Layer 6 of a small transformer language model trained on English Wikipedia (10 layers, counted from 0, width 128).
A neuron's activation on a vector x is GELU(gate . x) times (in . x), where the dot is the dot product.
The model reads these tokens: "0" "," "1" "," "2" "," "0" "," "1" ")" " |\n" "|" " " "1" "5" " |" " P" "i"

The vector x that enters this layer's MLP at each token. A number n stands for (n - 500) times 0.0073.
0 "0": 422,409,583,268,602,459,530,703,675,370,358,668,453,550,608,642,530,477,544,413,440,589,424,476,295,483,560,440,400,395,529,495,654,389,426,560,566,761,368,533,690,726,405,541,663,544,587,532,495,417,409,687,640,379,415,468,549,524,623,640,546,544,470,476,534,483,492,525,589,628,419,707,496,471,317,327,547,569,560,378,250,458,387,566,613,542,557,482,522,271,297,485,666,487,465,632,376,458,606,442,400,389,750,316,453,502,498,506,444,514,574,364,506,435,555,613,616,556,353,471,576,359,501,535,621,580,465,410
1 ",": 318,516,508,575,780,479,690,425,578,577,410,412,327,553,685,440,433,721,344,385,621,668,488,572,553,498,470,429,418,550,343,526,605,415,525,434,451,542,358,666,562,619,608,567,582,462,526,495,381,544,484,666,430,537,426,532,451,733,553,558,404,767,430,527,659,526,502,387,470,596,578,517,589,642,476,399,496,467,441,351,437,562,301,510,622,380,753,452,439,276,501,586,529,561,599,749,465,620,620,623,355,388,437,449,440,568,670,460,338,716,569,310,484,571,531,573,520,326,308,533,485,581,279,631,683,414,529,633
2 "1": 390,490,422,468,451,335,429,414,714,447,314,497,474,513,544,378,543,615,396,499,520,738,399,431,389,620,400,511,325,444,412,652,569,340,478,356,510,611,600,468,690,609,529,735,733,427,480,501,466,478,292,670,717,516,501,538,731,469,547,395,543,628,569,630,550,520,470,519,467,505,486,816,589,396,259,366,716,387,516,398,297,497,339,647,627,498,693,661,575,466,464,472,466,490,366,741,598,562,486,509,397,498,580,409,686,597,746,599,371,775,363,466,534,500,423,380,649,522,356,256,722,506,410,583,567,487,414,429
3 ",": 359,519,475,599,754,409,679,451,557,593,360,397,424,491,657,414,437,687,361,328,646,730,482,597,510,383,472,468,395,558,314,516,624,409,529,470,460,537,430,623,538,566,583,664,545,485,514,488,471,494,477,669,342,535,388,547,460,715,577,556,373,673,476,517,668,524,474,347,467,565,601,505,605,600,491,471,484,406,433,387,455,545,294,477,596,452,771,448,481,241,374,559,528,589,518,704,517,608,611,619,413,392,466,375,480,586,744,483,352,833,559,349,476,576,504,548,535,244,333,479,483,600,295,596,761,372,566,675
4 "2": 412,438,424,507,517,369,468,569,760,457,353,477,538,502,562,427,562,605,404,424,515,787,387,464,412,567,374,609,320,414,448,421,576,374,328,361,543,669,692,497,583,621,608,685,803,575,480,563,488,480,354,678,645,516,581,543,710,396,577,418,495,582,549,603,557,460,527,513,539,528,483,783,632,422,290,445,638,404,576,370,324,519,290,552,630,535,684,623,542,432,486,419,474,500,430,718,636,599,481,574,443,512,659,424,670,488,777,623,433,808,413,440,543,483,370,415,582,491,342,213,652,547,517,530,563,531,467,498
5 ",": 392,513,474,613,721,421,675,482,539,576,381,372,460,504,685,413,413,684,380,256,598,701,487,626,498,390,458,469,407,556,324,499,620,401,533,493,480,533,428,618,566,530,614,646,501,501,533,479,489,468,550,672,340,545,445,529,475,646,556,551,370,739,447,491,649,485,535,344,492,514,571,510,568,617,495,459,488,455,398,411,424,547,294,457,581,401,754,461,432,252,394,549,512,552,560,713,512,574,604,638,397,359,470,400,508,575,749,496,417,855,552,362,449,558,521,564,552,244,311,544,500,629,271,600,709,423,547,655
6 "0": 373,540,442,446,525,422,484,666,832,481,300,580,520,564,604,619,518,578,372,503,535,658,494,430,381,564,350,588,304,390,503,474,559,379,419,387,493,747,714,391,696,621,594,663,734,585,488,498,508,334,420,658,693,427,434,522,663,528,595,427,485,671,408,579,524,509,505,491,484,461,489,811,498,441,260,452,538,348,599,395,208,415,261,497,636,536,721,602,543,421,432,456,496,558,309,581,604,577,460,656,469,421,638,418,726,681,605,558,306,726,400,437,529,535,399,415,608,515,310,245,713,553,527,632,667,489,536,510
7 ",": 363,494,507,588,763,431,703,479,563,579,360,389,421,545,692,440,435,696,358,310,616,681,515,569,510,426,422,477,397,546,335,516,611,400,521,421,498,537,403,619,550,550,629,612,537,515,533,479,430,457,535,665,349,579,402,519,453,652,568,572,393,747,421,507,673,465,523,309,504,532,574,507,605,614,478,422,462,467,442,399,403,538,257,445,622,403,756,467,478,256,366,567,508,576,556,748,463,621,573,652,403,367,431,388,467,594,714,457,358,792,523,327,453,533,489,571,531,301,318,564,485,599,279,621,696,396,515,654
8 "1": 383,499,430,470,450,337,461,428,678,436,297,503,511,523,575,406,540,592,393,482,489,695,385,461,390,638,394,510,319,423,416,627,532,351,474,353,513,624,632,489,695,592,563,736,730,451,473,512,432,436,331,675,708,537,509,517,719,453,537,402,559,634,556,614,564,471,481,515,474,522,497,801,578,392,276,351,708,416,509,403,298,496,327,638,619,501,709,682,610,435,488,474,467,497,388,728,599,566,440,527,373,507,613,380,697,607,728,590,385,759,348,442,480,486,422,393,617,487,359,266,690,514,423,576,527,478,416,427
9 ")": 329,408,397,477,737,434,645,843,436,426,411,555,364,520,503,432,496,636,470,580,605,433,547,393,428,335,400,532,456,439,484,459,458,458,464,517,379,372,523,717,578,329,638,696,476,527,510,641,428,557,370,658,454,605,454,579,459,519,486,551,476,723,634,266,585,605,468,461,504,663,287,655,625,512,321,505,617,627,382,467,432,562,372,473,473,399,652,602,439,176,465,305,468,677,683,518,583,393,610,563,282,389,601,346,531,723,550,408,817,775,485,412,429,613,572,262,601,371,323,399,554,418,482,528,685,417,512,514
10 " |\n": 450,410,429,487,622,693,513,706,442,544,443,596,446,588,642,549,478,772,532,425,653,564,387,668,428,489,551,655,464,516,744,589,429,569,554,636,384,464,414,572,774,541,586,506,371,488,479,796,516,427,213,624,569,599,548,565,560,587,288,704,391,428,488,426,653,622,492,334,435,493,487,517,619,538,492,402,557,725,793,573,477,512,347,588,388,355,775,594,352,266,463,384,534,668,629,396,645,545,552,412,412,860,347,471,442,634,544,414,620,640,401,396,526,696,440,576,527,178,343,145,371,616,537,488,539,560,464,569
11 "|": 448,505,341,445,450,513,465,538,605,889,460,436,429,346,539,280,520,719,540,507,504,603,673,589,553,535,626,406,559,359,685,460,549,461,570,437,485,645,337,602,393,567,634,432,471,591,713,434,427,493,476,658,702,403,566,629,632,653,462,643,561,613,726,674,728,675,449,427,478,603,498,308,530,584,468,474,622,543,656,453,478,448,448,466,607,518,421,454,315,425,277,191,586,604,450,309,480,497,249,356,489,592,228,431,602,592,435,463,563,639,458,437,691,630,554,609,733,618,269,524,279,465,711,461,461,629,424,617
12 " ": 439,349,383,485,587,549,605,492,633,614,498,427,450,384,632,462,547,731,505,406,525,497,477,643,378,449,574,294,220,513,443,498,493,474,756,397,547,436,821,703,396,767,463,304,530,641,719,542,464,411,462,629,536,392,459,429,604,360,532,761,501,582,577,653,859,491,612,561,722,401,485,661,680,511,503,588,559,404,462,543,373,586,517,744,315,642,591,592,576,529,366,315,362,528,423,489,322,544,392,287,503,484,424,593,458,770,564,478,644,612,682,451,591,712,738,598,733,649,675,325,444,367,292,654,463,610,353,469
13 "1": 506,519,502,565,315,380,563,304,602,445,557,486,500,399,446,435,584,672,489,446,541,676,277,513,384,691,365,393,384,364,269,699,564,418,579,493,453,397,778,550,549,752,480,413,494,342,601,488,553,431,475,653,564,569,431,609,630,341,585,848,600,429,670,672,688,571,418,415,587,539,476,617,556,564,389,321,588,457,487,382,290,615,482,705,480,515,522,758,719,619,327,263,542,327,434,512,471,510,493,326,357,582,598,430,533,529,600,676,334,565,444,411,733,674,650,505,449,585,338,207,573,353,412,520,555,562,359,602
14 "5": 455,595,435,471,282,450,384,501,786,465,601,457,542,260,528,633,585,754,530,424,515,670,393,500,412,483,562,464,386,558,411,409,410,511,437,587,465,665,684,520,460,720,535,342,625,520,500,475,681,358,342,652,440,412,547,581,581,621,563,893,671,387,554,527,507,590,422,533,567,579,463,625,445,663,500,583,489,344,348,501,230,537,441,599,609,746,354,746,487,617,477,212,585,332,436,411,490,457,614,422,492,498,393,413,495,499,622,546,451,622,581,509,603,735,654,528,514,490,322,42,695,349,573,395,542,529,535,583
15 " |": 296,392,368,456,446,441,549,352,515,495,384,439,584,273,512,538,487,648,480,331,529,522,531,436,405,392,603,480,471,464,394,467,547,479,698,277,488,660,574,480,378,709,538,236,403,540,709,581,686,486,421,625,546,482,391,673,519,785,517,868,499,766,591,528,687,629,486,345,661,430,431,433,455,562,348,608,495,566,295,513,505,485,501,553,447,364,337,418,435,689,324,351,465,595,468,400,536,496,362,412,433,509,376,446,462,506,562,487,590,699,633,422,728,701,545,616,604,635,27,399,401,496,578,456,522,498,553,693
16 " P": 303,472,135,650,627,483,589,600,375,653,780,482,475,670,444,560,655,711,596,396,609,432,476,527,555,568,518,499,470,559,25,407,518,304,526,452,565,395,701,430,388,322,502,424,499,543,587,480,436,452,592,631,292,385,561,436,601,671,529,694,692,500,393,445,649,476,455,619,449,413,397,429,461,441,195,540,433,652,538,338,344,708,439,534,529,475,438,447,737,529,480,514,547,435,561,396,617,339,428,498,408,716,391,331,538,562,664,543,432,764,659,443,579,604,311,623,598,554,506,544,269,522,489,398,385,444,541,759
17 "i": 526,532,506,623,471,466,589,623,498,564,627,522,678,382,402,598,637,593,506,480,361,523,610,400,659,572,354,599,447,511,450,535,693,631,386,419,631,738,465,410,409,438,431,493,582,440,609,382,555,486,608,645,507,436,602,543,568,742,612,573,509,430,586,463,735,306,667,588,594,460,472,551,536,606,587,689,574,585,428,183,545,485,645,783,374,770,425,434,342,476,517,309,448,480,435,426,533,410,595,446,479,553,315,480,473,694,450,652,354,610,859,476,839,764,619,472,474,614,615,356,428,565,513,330,481,239,646,540

Each question shows the input weights of one neuron of the MLP. A number n stands for (n - 500) times 0.00073.

n189 gate: 540,370,687,459,327,433,689,383,406,411,280,336,567,605,447,587,423,387,677,429,757,411,574,303,170,548,388,585,514,511,455,400,446,493,534,507,392,551,503,497,419,517,284,468,528,562,568,614,678,371,385,409,514,500,360,527,486,438,658,306,387,394,601,476,220,441,517,380,338,715,535,500,462,567,500,354,631,447,459,592,669,401,394,514,370,462,472,445,347,547,426,490,621,528,417,558,493,410,441,434,693,285,609,490,463,428,663,339,340,588,420,355,430,685,458,476,368,468,405,686,497,423,690,695,581,549,405,432
n189 in: 572,447,549,503,541,516,396,426,432,455,550,490,493,337,458,497,727,621,540,385,694,423,404,250,554,436,579,559,367,428,575,302,291,651,611,470,309,483,450,431,256,454,371,406,531,741,410,429,413,463,623,467,337,258,473,412,490,624,380,523,538,548,561,594,427,432,332,552,467,419,647,424,611,592,362,424,462,706,439,455,702,762,484,473,441,163,345,450,460,364,575,595,579,432,628,447,544,588,456,544,397,423,425,407,587,638,364,428,510,497,387,500,695,605,627,235,596,527,546,534,517,435,311,403,441,555,417,483
On which token does it fire most, and how strongly? 15 " |", at about 0.15

n248 gate: 460,427,486,493,496,442,305,420,592,270,326,544,561,514,356,592,340,635,679,514,511,402,333,542,423,413,614,443,211,514,437,580,318,616,294,287,558,658,413,356,350,486,486,695,585,454,493,427,535,444,323,589,475,697,438,442,441,378,324,431,762,470,465,357,431,374,245,551,425,489,567,398,587,585,308,438,343,575,692,687,627,539,684,598,418,559,589,215,442,474,622,578,541,304,458,442,377,569,350,514,257,445,518,404,459,364,563,514,458,366,542,534,535,500,330,434,370,500,469,476,518,272,420,472,589,426,503,394
n248 in: 563,464,481,507,451,370,546,650,563,621,402,436,649,526,660,321,602,669,494,497,487,374,470,372,627,329,640,764,410,630,761,412,661,401,402,579,593,645,601,628,396,554,468,826,546,329,510,484,555,398,599,529,778,474,568,529,474,373,632,436,544,616,669,458,441,612,517,592,593,721,497,500,464,366,605,503,319,490,369,553,455,594,525,447,493,451,387,484,684,527,580,369,538,434,546,465,342,541,546,457,596,328,487,632,325,513,658,487,553,404,606,481,281,458,680,529,548,683,548,556,513,393,625,604,584,470,561,426
On which three tokens does it fire most, strongest first? 0 "0", 10 " |\n", 16 " P"

n103 gate: 713,704,549,518,609,419,558,717,569,451,442,637,511,297,396,423,511,428,471,412,733,632,364,406,569,471,426,444,454,548,372,569,550,535,272,638,521,357,384,319,367,415,564,462,742,435,653,460,529,602,456,316,496,526,600,532,374,435,307,557,448,379,226,619,620,227,489,483,678,507,434,698,633,634,384,614,637,548,612,698,447,570,458,558,567,489,504,410,500,596,553,458,482,485,232,671,656,553,605,518,372,532,194,539,593,659,631,641,654,472,526,769,562,719,592,504,386,515,649,406,474,570,660,618,455,438,615,408
n103 in: 659,493,237,621,425,455,454,539,514,412,628,351,552,430,551,203,542,397,377,605,288,574,609,561,557,489,366,518,335,391,644,593,296,483,614,682,423,532,696,349,423,510,332,678,319,536,426,554,376,305,558,328,630,554,387,521,358,429,627,324,566,329,652,471,362,464,587,476,479,493,608,444,557,594,303,461,712,751,589,534,367,624,575,367,453,650,493,536,707,703,646,584,521,428,596,525,457,444,368,378,296,447,446,563,415,525,453,618,366,377,442,514,591,395,500,252,518,594,521,407,756,471,453,496,669,373,362,587
On which token does it fire most, and how strongly? 2 "1", at about 0.42

n157 gate: 380,487,428,507,463,539,510,409,541,615,430,520,634,387,577,483,520,380,417,704,531,434,315,419,322,324,431,503,371,596,541,513,487,191,386,227,395,457,413,659,524,717,434,514,633,426,497,520,560,595,643,509,561,378,497,428,312,500,402,374,438,510,476,328,367,591,363,471,365,568,585,632,520,546,507,497,559,606,476,548,520,459,532,503,359,716,452,591,623,734,448,753,533,321,510,560,700,381,699,439,404,440,579,473,530,534,642,805,524,450,479,569,678,260,479,410,424,456,467,594,592,524,466,613,714,664,590,467
n157 in: 358,621,514,577,743,419,483,608,528,536,388,517,792,393,725,507,483,291,465,538,408,576,489,426,353,356,536,729,414,539,613,545,521,336,615,458,466,517,573,600,789,555,319,380,606,416,538,500,590,496,759,531,362,412,472,639,577,430,451,579,655,483,447,462,497,802,649,514,438,623,553,469,605,674,518,562,385,475,542,420,459,386,362,380,468,619,536,769,469,433,633,596,456,433,525,486,528,282,531,521,528,320,571,517,538,246,771,514,659,270,401,517,539,582,653,559,661,354,390,727,535,507,363,438,532,457,455,593
On which three tokens does it fire most, strongest first? 0 "0", 6 "0", 4 "2"

n173 gate: 570,521,402,465,587,375,396,427,430,489,462,436,524,709,383,486,585,445,418,473,353,395,397,486,566,430,479,194,616,581,384,424,555,629,500,392,653,562,490,384,486,171,629,561,644,678,551,639,590,532,377,509,454,440,562,510,497,698,513,322,296,513,447,202,306,441,567,409,527,409,521,456,531,551,382,288,425,589,417,663,493,525,650,399,706,476,376,507,503,471,497,432,537,451,500,613,360,511,417,468,384,314,376,476,387,334,619,527,577,162,482,432,345,303,511,524,323,429,640,733,707,465,465,634,721,525,582,483
n173 in: 463,358,639,720,715,497,441,448,663,345,343,381,649,403,591,244,384,594,538,719,426,631,214,370,493,556,504,722,524,318,405,374,469,483,549,742,541,348,420,624,547,613,359,318,351,588,472,697,420,500,518,638,426,627,538,245,451,374,529,538,482,453,613,598,510,500,489,646,417,606,479,613,448,589,486,417,446,521,346,493,352,400,645,585,468,426,411,668,317,500,575,634,387,662,521,586,433,500,150,355,345,503,368,638,517,503,422,544,504,565,518,627,546,384,496,493,428,710,445,539,401,418,461,371,496,496,621,658
On which three tokens does it fire most, strongest first? 6 "0", 16 " P", 3 ","

n68 gate: 543,670,553,435,524,430,483,384,642,518,360,457,633,436,635,528,360,537,615,614,497,461,577,545,377,552,332,346,510,423,607,534,564,550,356,431,463,588,486,476,577,480,658,404,309,583,443,400,408,386,389,226,507,458,514,517,466,411,465,372,613,237,476,267,497,641,528,652,450,528,382,477,462,493,283,392,412,273,438,267,476,584,602,659,609,737,517,493,655,622,607,346,544,586,449,726,493,340,425,500,567,395,556,524,503,657,569,493,538,571,403,668,305,503,531,558,238,580,520,287,497,265,259,687,591,493,446,550
n68 in: 628,586,466,567,646,481,596,571,477,477,445,412,478,484,556,360,478,526,525,594,396,426,575,387,445,620,753,437,560,654,588,474,414,601,449,494,617,468,407,320,559,437,557,724,396,400,605,561,382,650,418,455,588,516,481,606,529,433,545,506,623,349,451,606,512,503,690,522,295,678,493,648,583,647,371,529,358,316,468,454,307,523,454,487,619,458,339,609,643,382,773,481,487,723,503,557,597,443,420,656,538,698,549,402,631,551,464,437,327,456,595,428,376,572,281,366,431,421,604,403,379,572,497,369,295,657,389,383
It fires most on token 8 "1"

n65 gate: 459,657,712,591,334,677,567,402,514,511,665,555,551,209,379,479,435,374,587,548,557,701,432,430,619,486,557,518,393,521,493,268,438,644,405,454,507,652,630,200,547,442,507,423,475,422,479,556,552,408,614,185,646,799,427,592,503,353,431,458,525,503,379,616,380,486,514,252,531,564,560,386,549,548,666,479,619,532,754,510,521,536,584,504,615,437,468,591,642,626,452,576,417,422,518,604,794,317,511,674,455,692,661,472,521,402,493,575,507,576,471,565,443,538,289,371,483,339,686,627,489,439,609,639,439,568,343,538
n65 in: 334,594,500,626,486,575,633,416,436,590,531,544,575,569,446,738,579,430,662,483,320,613,639,493,629,451,525,547,445,642,603,538,441,387,325,640,483,528,640,538,518,462,517,554,472,532,749,366,319,380,401,395,613,518,268,354,563,668,516,358,338,419,365,563,447,433,233,700,349,493,535,617,490,452,602,272,514,400,619,463,414,776,446,613,579,395,450,713,421,471,476,548,582,578,486,579,454,591,518,211,524,476,404,614,639,566,447,469,457,503,415,627,550,305,660,643,249,607,565,482,574,475,721,306,306,404,289,603
It fires most on token 15 " |"

n197 gate: 322,327,538,458,666,560,500,465,510,383,394,685,475,627,584,513,377,532,465,554,493,409,609,506,652,749,418,503,497,503,549,609,497,446,358,510,465,370,506,712,582,535,573,446,588,597,414,565,487,373,634,463,461,392,593,340,510,542,352,427,434,537,471,419,534,529,225,400,535,448,314,348,452,519,432,433,464,355,484,670,396,427,469,653,520,426,444,249,475,527,437,651,415,494,510,433,247,547,555,663,494,363,382,576,660,342,721,450,353,351,418,579,307,462,546,417,494,487,472,477,487,434,506,689,464,858,567,589
n197 in: 475,350,547,566,745,647,636,448,731,325,493,604,371,591,592,567,770,632,249,486,426,358,598,596,673,518,417,466,471,594,299,485,696,460,445,452,442,315,588,370,572,626,486,496,601,422,565,692,478,377,672,471,582,385,176,396,654,706,421,431,344,518,586,463,570,622,470,439,551,415,295,680,625,539,282,493,364,410,349,595,431,308,472,741,368,836,304,559,442,574,536,475,745,437,563,475,500,366,482,329,471,507,583,660,536,445,589,626,485,402,429,612,459,464,425,416,373,609,641,430,403,538,400,569,352,736,434,522
On which three tokens does it fire most, strongest first? 6 "0", 11 "|", 0 "0"

n122 gate: 292,526,563,439,785,437,237,597,555,679,410,591,509,481,688,366,481,474,532,547,519,420,398,561,490,448,575,447,614,513,448,574,595,396,558,407,585,567,458,446,454,566,544,720,591,400,414,523,417,523,298,534,415,477,522,484,529,436,274,389,556,596,399,584,442,338,369,550,503,656,461,522,638,553,526,586,510,464,371,383,481,507,284,503,325,139,684,481,405,358,525,557,342,516,819,522,490,503,468,640,456,497,539,598,605,410,497,660,389,484,333,708,664,440,464,442,453,438,456,455,630,454,578,404,503,546,580,569
n122 in: 438,510,610,400,542,506,645,503,536,413,590,204,444,436,581,526,380,500,331,661,432,641,642,481,358,649,395,616,672,395,738,474,462,601,477,409,541,420,565,570,609,399,459,389,451,471,427,377,545,588,552,568,608,516,548,390,288,494,551,436,380,367,542,581,540,516,792,450,541,510,389,589,574,673,545,344,686,526,623,503,500,474,466,350,669,451,378,574,462,695,607,342,668,598,617,363,422,513,380,702,525,590,490,430,366,629,405,415,510,421,569,604,608,601,503,416,557,487,462,261,268,503,461,526,669,569,462,376
On which two tokens does it fire most, strongest first? 10 " |\n", 9 ")"

n97 gate: 412,526,548,462,531,423,224,280,519,390,576,589,338,436,402,554,441,432,451,597,634,587,318,629,519,279,647,426,507,357,538,500,350,556,496,447,571,522,254,586,314,355,533,508,361,542,721,405,425,527,581,340,492,416,380,275,273,311,234,466,621,500,523,272,292,729,450,504,463,439,538,541,617,559,489,721,667,407,717,653,329,450,329,420,434,439,667,348,463,437,282,552,481,351,489,317,317,729,580,531,563,413,287,571,489,296,385,441,419,399,662,400,581,593,519,768,426,473,567,576,335,547,569,639,531,759,477,329
n97 in: 315,529,577,568,431,427,536,385,660,507,435,496,332,344,472,383,489,629,493,599,551,571,423,742,500,822,735,496,543,504,376,367,493,563,698,540,295,425,432,454,459,313,320,190,511,384,564,529,525,434,324,509,416,362,657,535,396,518,652,603,489,497,493,687,466,344,694,605,387,605,500,429,464,602,843,365,334,338,691,545,450,806,382,420,570,558,585,468,568,599,777,479,458,554,612,273,464,575,475,518,681,682,416,436,439,522,518,440,496,312,361,489,482,472,460,525,458,419,426,406,420,688,598,557,678,654,389,557
On which three tokens does it fire most, strongest first? 11 "|", 9 ")", 0 "0"

n240 gate: 654,466,537,368,374,443,400,483,486,346,393,568,439,671,427,556,564,310,500,629,462,381,397,677,344,590,443,635,568,602,286,656,473,456,396,656,544,391,323,646,443,473,609,496,556,542,709,430,589,447,423,570,511,647,623,423,338,396,260,346,704,463,216,514,461,629,405,383,599,395,430,408,555,571,413,791,585,581,319,513,660,521,533,542,493,507,493,500,551,633,530,531,466,392,427,739,552,446,368,640,285,479,447,585,507,576,671,503,349,316,451,588,673,578,461,586,507,444,697,389,525,496,316,428,486,229,696,490
n240 in: 336,368,471,507,437,471,504,544,545,431,529,432,525,682,872,601,410,584,606,305,601,381,410,515,308,281,579,409,507,451,537,448,402,403,452,578,569,380,526,101,523,518,713,546,459,585,606,430,588,474,564,542,687,295,650,493,665,165,472,584,439,450,735,533,462,370,361,643,536,649,459,402,331,550,655,511,738,402,337,514,431,500,688,336,651,518,594,463,420,463,586,641,402,429,666,442,545,584,493,530,591,485,511,504,270,677,478,457,493,638,579,695,485,417,680,445,692,241,558,404,646,353,622,361,485,586,343,489
It fires most on token 1 ","

n101 gate: 474,542,500,485,534,444,524,524,313,588,364,621,529,494,558,506,414,376,605,482,531,535,636,454,406,436,336,519,449,494,482,579,461,334,291,527,518,365,618,419,478,550,741,462,639,414,515,320,398,515,506,505,365,666,509,367,506,515,355,314,350,500,346,591,440,601,488,456,417,417,460,232,509,541,631,548,248,457,488,640,682,550,503,573,422,543,494,527,410,542,473,690,414,720,509,638,411,355,543,515,506,392,509,536,569,418,460,574,472,443,488,470,219,539,586,512,473,491,628,321,411,624,470,566,335,383,302,506
n101 in: 363,153,383,453,606,493,485,555,507,553,645,713,496,568,503,459,457,641,709,250,537,754,589,533,664,496,322,444,421,311,257,565,453,372,449,482,329,514,711,590,682,635,375,538,526,460,619,302,446,485,485,513,305,533,403,309,707,485,602,500,305,689,548,573,638,573,763,528,518,493,522,571,431,500,467,295,436,593,551,531,561,545,489,485,728,456,526,515,313,186,340,393,471,621,577,543,482,432,471,478,561,522,407,529,435,522,327,670,541,303,844,379,544,575,585,605,482,404,446,310,411,463,441,543,661,496,500,461
On which three tokens does it fire most, strongest first? 7 ",", 5 ",", 3 ","

n193 gate: 422,490,510,493,412,353,510,436,391,27,574,385,562,337,565,650,296,500,477,609,446,230,380,527,540,449,438,579,453,610,514,588,547,648,429,503,480,613,476,434,469,332,589,472,623,388,440,473,477,261,695,462,452,442,460,415,574,537,554,380,479,549,360,490,433,364,264,392,344,578,749,431,446,510,730,683,538,503,500,526,387,445,526,483,524,301,676,615,513,519,392,648,493,490,395,560,602,423,422,493,553,423,366,530,450,244,446,415,620,328,380,431,445,487,678,641,470,589,444,476,678,345,625,617,704,479,410,431
n193 in: 436,465,439,563,676,276,514,633,479,395,427,517,381,590,379,560,490,580,382,596,560,566,786,475,616,602,461,507,338,657,458,584,359,319,535,619,407,334,528,565,425,507,634,540,404,415,421,391,653,312,639,623,319,404,358,483,490,385,451,500,377,641,674,623,662,613,376,480,483,835,589,620,339,561,581,372,604,732,570,503,486,636,392,246,504,518,607,619,514,311,476,469,366,415,581,655,373,540,654,560,672,628,575,607,476,563,433,306,546,476,496,479,294,719,493,559,338,333,524,661,603,378,377,566,507,361,448,428
On which token does it fire most, and how strongly? 15 " |", at about 0.26

n137 gate: 709,494,568,621,446,432,624,538,420,641,449,534,537,775,573,355,503,427,368,606,574,467,526,564,411,459,529,542,387,481,384,582,328,435,293,694,494,331,478,491,357,494,525,216,558,490,516,430,386,712,490,595,664,574,591,435,585,399,328,635,254,710,368,605,500,481,481,712,625,497,571,628,601,488,490,368,484,617,519,616,584,529,482,462,572,411,497,449,522,456,435,606,363,442,506,622,420,669,408,590,575,475,594,569,497,487,481,723,638,272,461,578,581,630,697,506,525,587,556,497,590,562,503,541,503,526,538,690
n137 in: 357,637,553,439,549,419,461,346,529,470,503,575,615,329,565,415,531,622,573,409,471,527,418,378,555,519,625,596,281,467,425,721,605,447,217,635,472,405,574,570,589,563,560,403,611,487,484,419,752,341,582,427,578,568,564,478,593,449,572,503,553,398,539,484,500,510,513,419,614,510,516,450,413,331,729,344,516,457,571,660,491,293,608,701,395,371,484,471,411,609,434,484,402,312,519,503,542,671,693,416,661,369,323,338,535,542,519,685,555,532,464,604,311,651,487,500,402,490,655,654,568,365,671,599,365,598,573,557
On which two tokens does it fire most, strongest first? 12 " ", 13 "1"

n25 gate: 588,516,566,578,385,491,416,464,516,295,617,627,566,612,519,447,582,723,417,532,592,348,454,393,601,347,576,463,436,464,549,302,551,506,607,432,560,494,604,427,736,421,532,699,566,588,452,507,477,441,546,323,418,507,606,532,458,581,470,478,584,251,664,571,460,572,457,472,270,477,770,595,435,554,679,429,410,550,412,556,462,503,728,359,397,510,500,380,554,565,405,513,503,490,354,362,542,459,422,516,567,609,603,353,445,769,634,437,770,631,460,700,701,395,649,361,430,593,535,415,507,576,405,606,420,381,593,608
n25 in: 372,655,519,546,490,481,480,493,564,449,434,354,426,284,417,412,552,368,493,523,557,607,710,490,659,720,415,612,592,473,507,530,477,552,556,493,643,595,656,516,300,679,432,607,419,386,454,550,513,342,426,471,497,510,372,506,434,576,469,657,681,430,587,291,403,460,456,545,425,406,433,734,281,474,507,543,612,551,683,449,673,507,363,510,612,527,503,480,349,430,542,753,763,400,513,457,433,586,517,587,461,457,426,778,651,550,155,464,419,438,409,529,399,620,544,457,396,618,510,576,611,524,723,671,452,605,625,552
On which three tokens does it fire most, strongest first? 5 ",", 3 ",", 7 ","

n215 gate: 645,378,418,471,464,320,354,406,546,453,331,738,642,205,394,507,452,413,352,379,621,446,351,607,487,539,613,527,381,500,467,464,622,516,490,581,564,494,481,730,533,411,627,301,404,736,558,448,694,556,530,514,523,441,593,569,558,656,576,410,611,556,398,448,442,356,510,406,676,451,484,357,529,487,500,564,507,573,559,516,752,317,706,716,380,337,477,412,506,753,538,494,519,552,406,407,516,683,432,444,366,374,642,571,552,490,464,532,306,589,490,596,441,634,487,371,446,639,538,646,467,483,510,416,497,533,545,446
n215 in: 284,737,531,578,516,651,494,704,333,507,536,415,563,449,444,526,440,526,593,509,503,291,662,383,707,468,490,348,375,335,627,494,443,500,426,390,494,299,500,446,447,611,490,393,566,490,583,432,388,405,421,403,500,582,375,437,471,574,373,385,780,432,500,739,549,445,375,466,551,529,664,506,310,484,471,586,566,526,393,593,430,361,503,350,626,354,427,477,318,515,450,589,601,510,630,557,484,338,351,232,452,423,553,449,567,652,510,651,457,386,286,433,641,446,349,426,452,563,535,435,343,450,451,564,630,645,487,671
It fires most on token 15 " |"

n126 gate: 321,432,630,538,534,613,476,432,434,390,363,483,543,682,592,375,360,507,402,453,358,386,402,476,592,438,315,612,645,465,438,312,547,487,459,702,493,311,466,342,556,436,353,425,420,552,476,418,534,459,646,548,486,566,500,503,425,486,468,443,507,595,337,821,461,476,576,457,544,476,649,668,299,573,524,649,514,573,548,559,443,675,549,817,489,339,587,452,402,672,393,373,580,676,486,655,335,333,483,407,443,364,535,611,442,599,645,433,413,446,538,503,750,216,437,486,567,336,436,493,438,573,246,666,588,667,554,305
n126 in: 484,379,592,348,514,441,598,375,428,336,584,352,608,627,701,483,411,399,413,553,415,697,479,561,490,449,397,594,467,452,500,554,373,658,601,530,450,293,497,537,583,563,328,518,534,687,443,432,470,397,541,684,620,589,651,398,429,635,285,457,629,672,637,551,497,476,452,631,563,503,544,470,517,437,731,580,438,521,375,565,311,427,721,718,479,561,579,564,267,742,572,616,546,476,480,440,364,444,510,531,307,611,390,460,631,696,336,533,449,576,627,579,380,599,648,507,616,297,709,568,401,434,422,423,712,486,480,337
It fires most on token 12 " "

n201 gate: 566,615,796,544,348,407,267,401,445,507,343,543,533,355,648,583,490,357,199,570,434,418,647,641,445,452,364,549,612,549,285,521,476,363,291,503,416,547,469,449,440,359,624,607,643,572,426,669,330,632,590,566,531,445,473,570,452,568,250,537,567,582,479,558,523,469,371,457,325,258,545,463,534,477,393,412,549,622,507,447,507,300,559,407,447,383,504,360,361,434,433,671,782,434,490,564,597,564,507,607,540,558,531,554,510,524,628,383,601,166,493,513,448,279,528,514,315,406,591,510,531,623,665,517,327,420,493,429
n201 in: 641,544,477,453,483,375,602,483,387,419,690,497,553,413,617,534,517,497,500,341,603,475,722,514,425,418,455,343,272,597,637,544,717,410,201,381,384,513,408,533,399,314,470,391,483,538,684,360,544,593,462,512,321,593,685,563,503,625,392,500,444,578,442,463,583,589,417,681,300,541,699,593,602,536,537,255,622,621,452,575,583,542,493,456,538,541,670,480,359,385,225,626,643,603,361,436,650,401,300,462,767,439,569,537,456,564,418,440,524,480,590,370,517,357,459,544,353,528,690,449,583,455,687,540,559,562,611,643
It fires most on token 2 "1"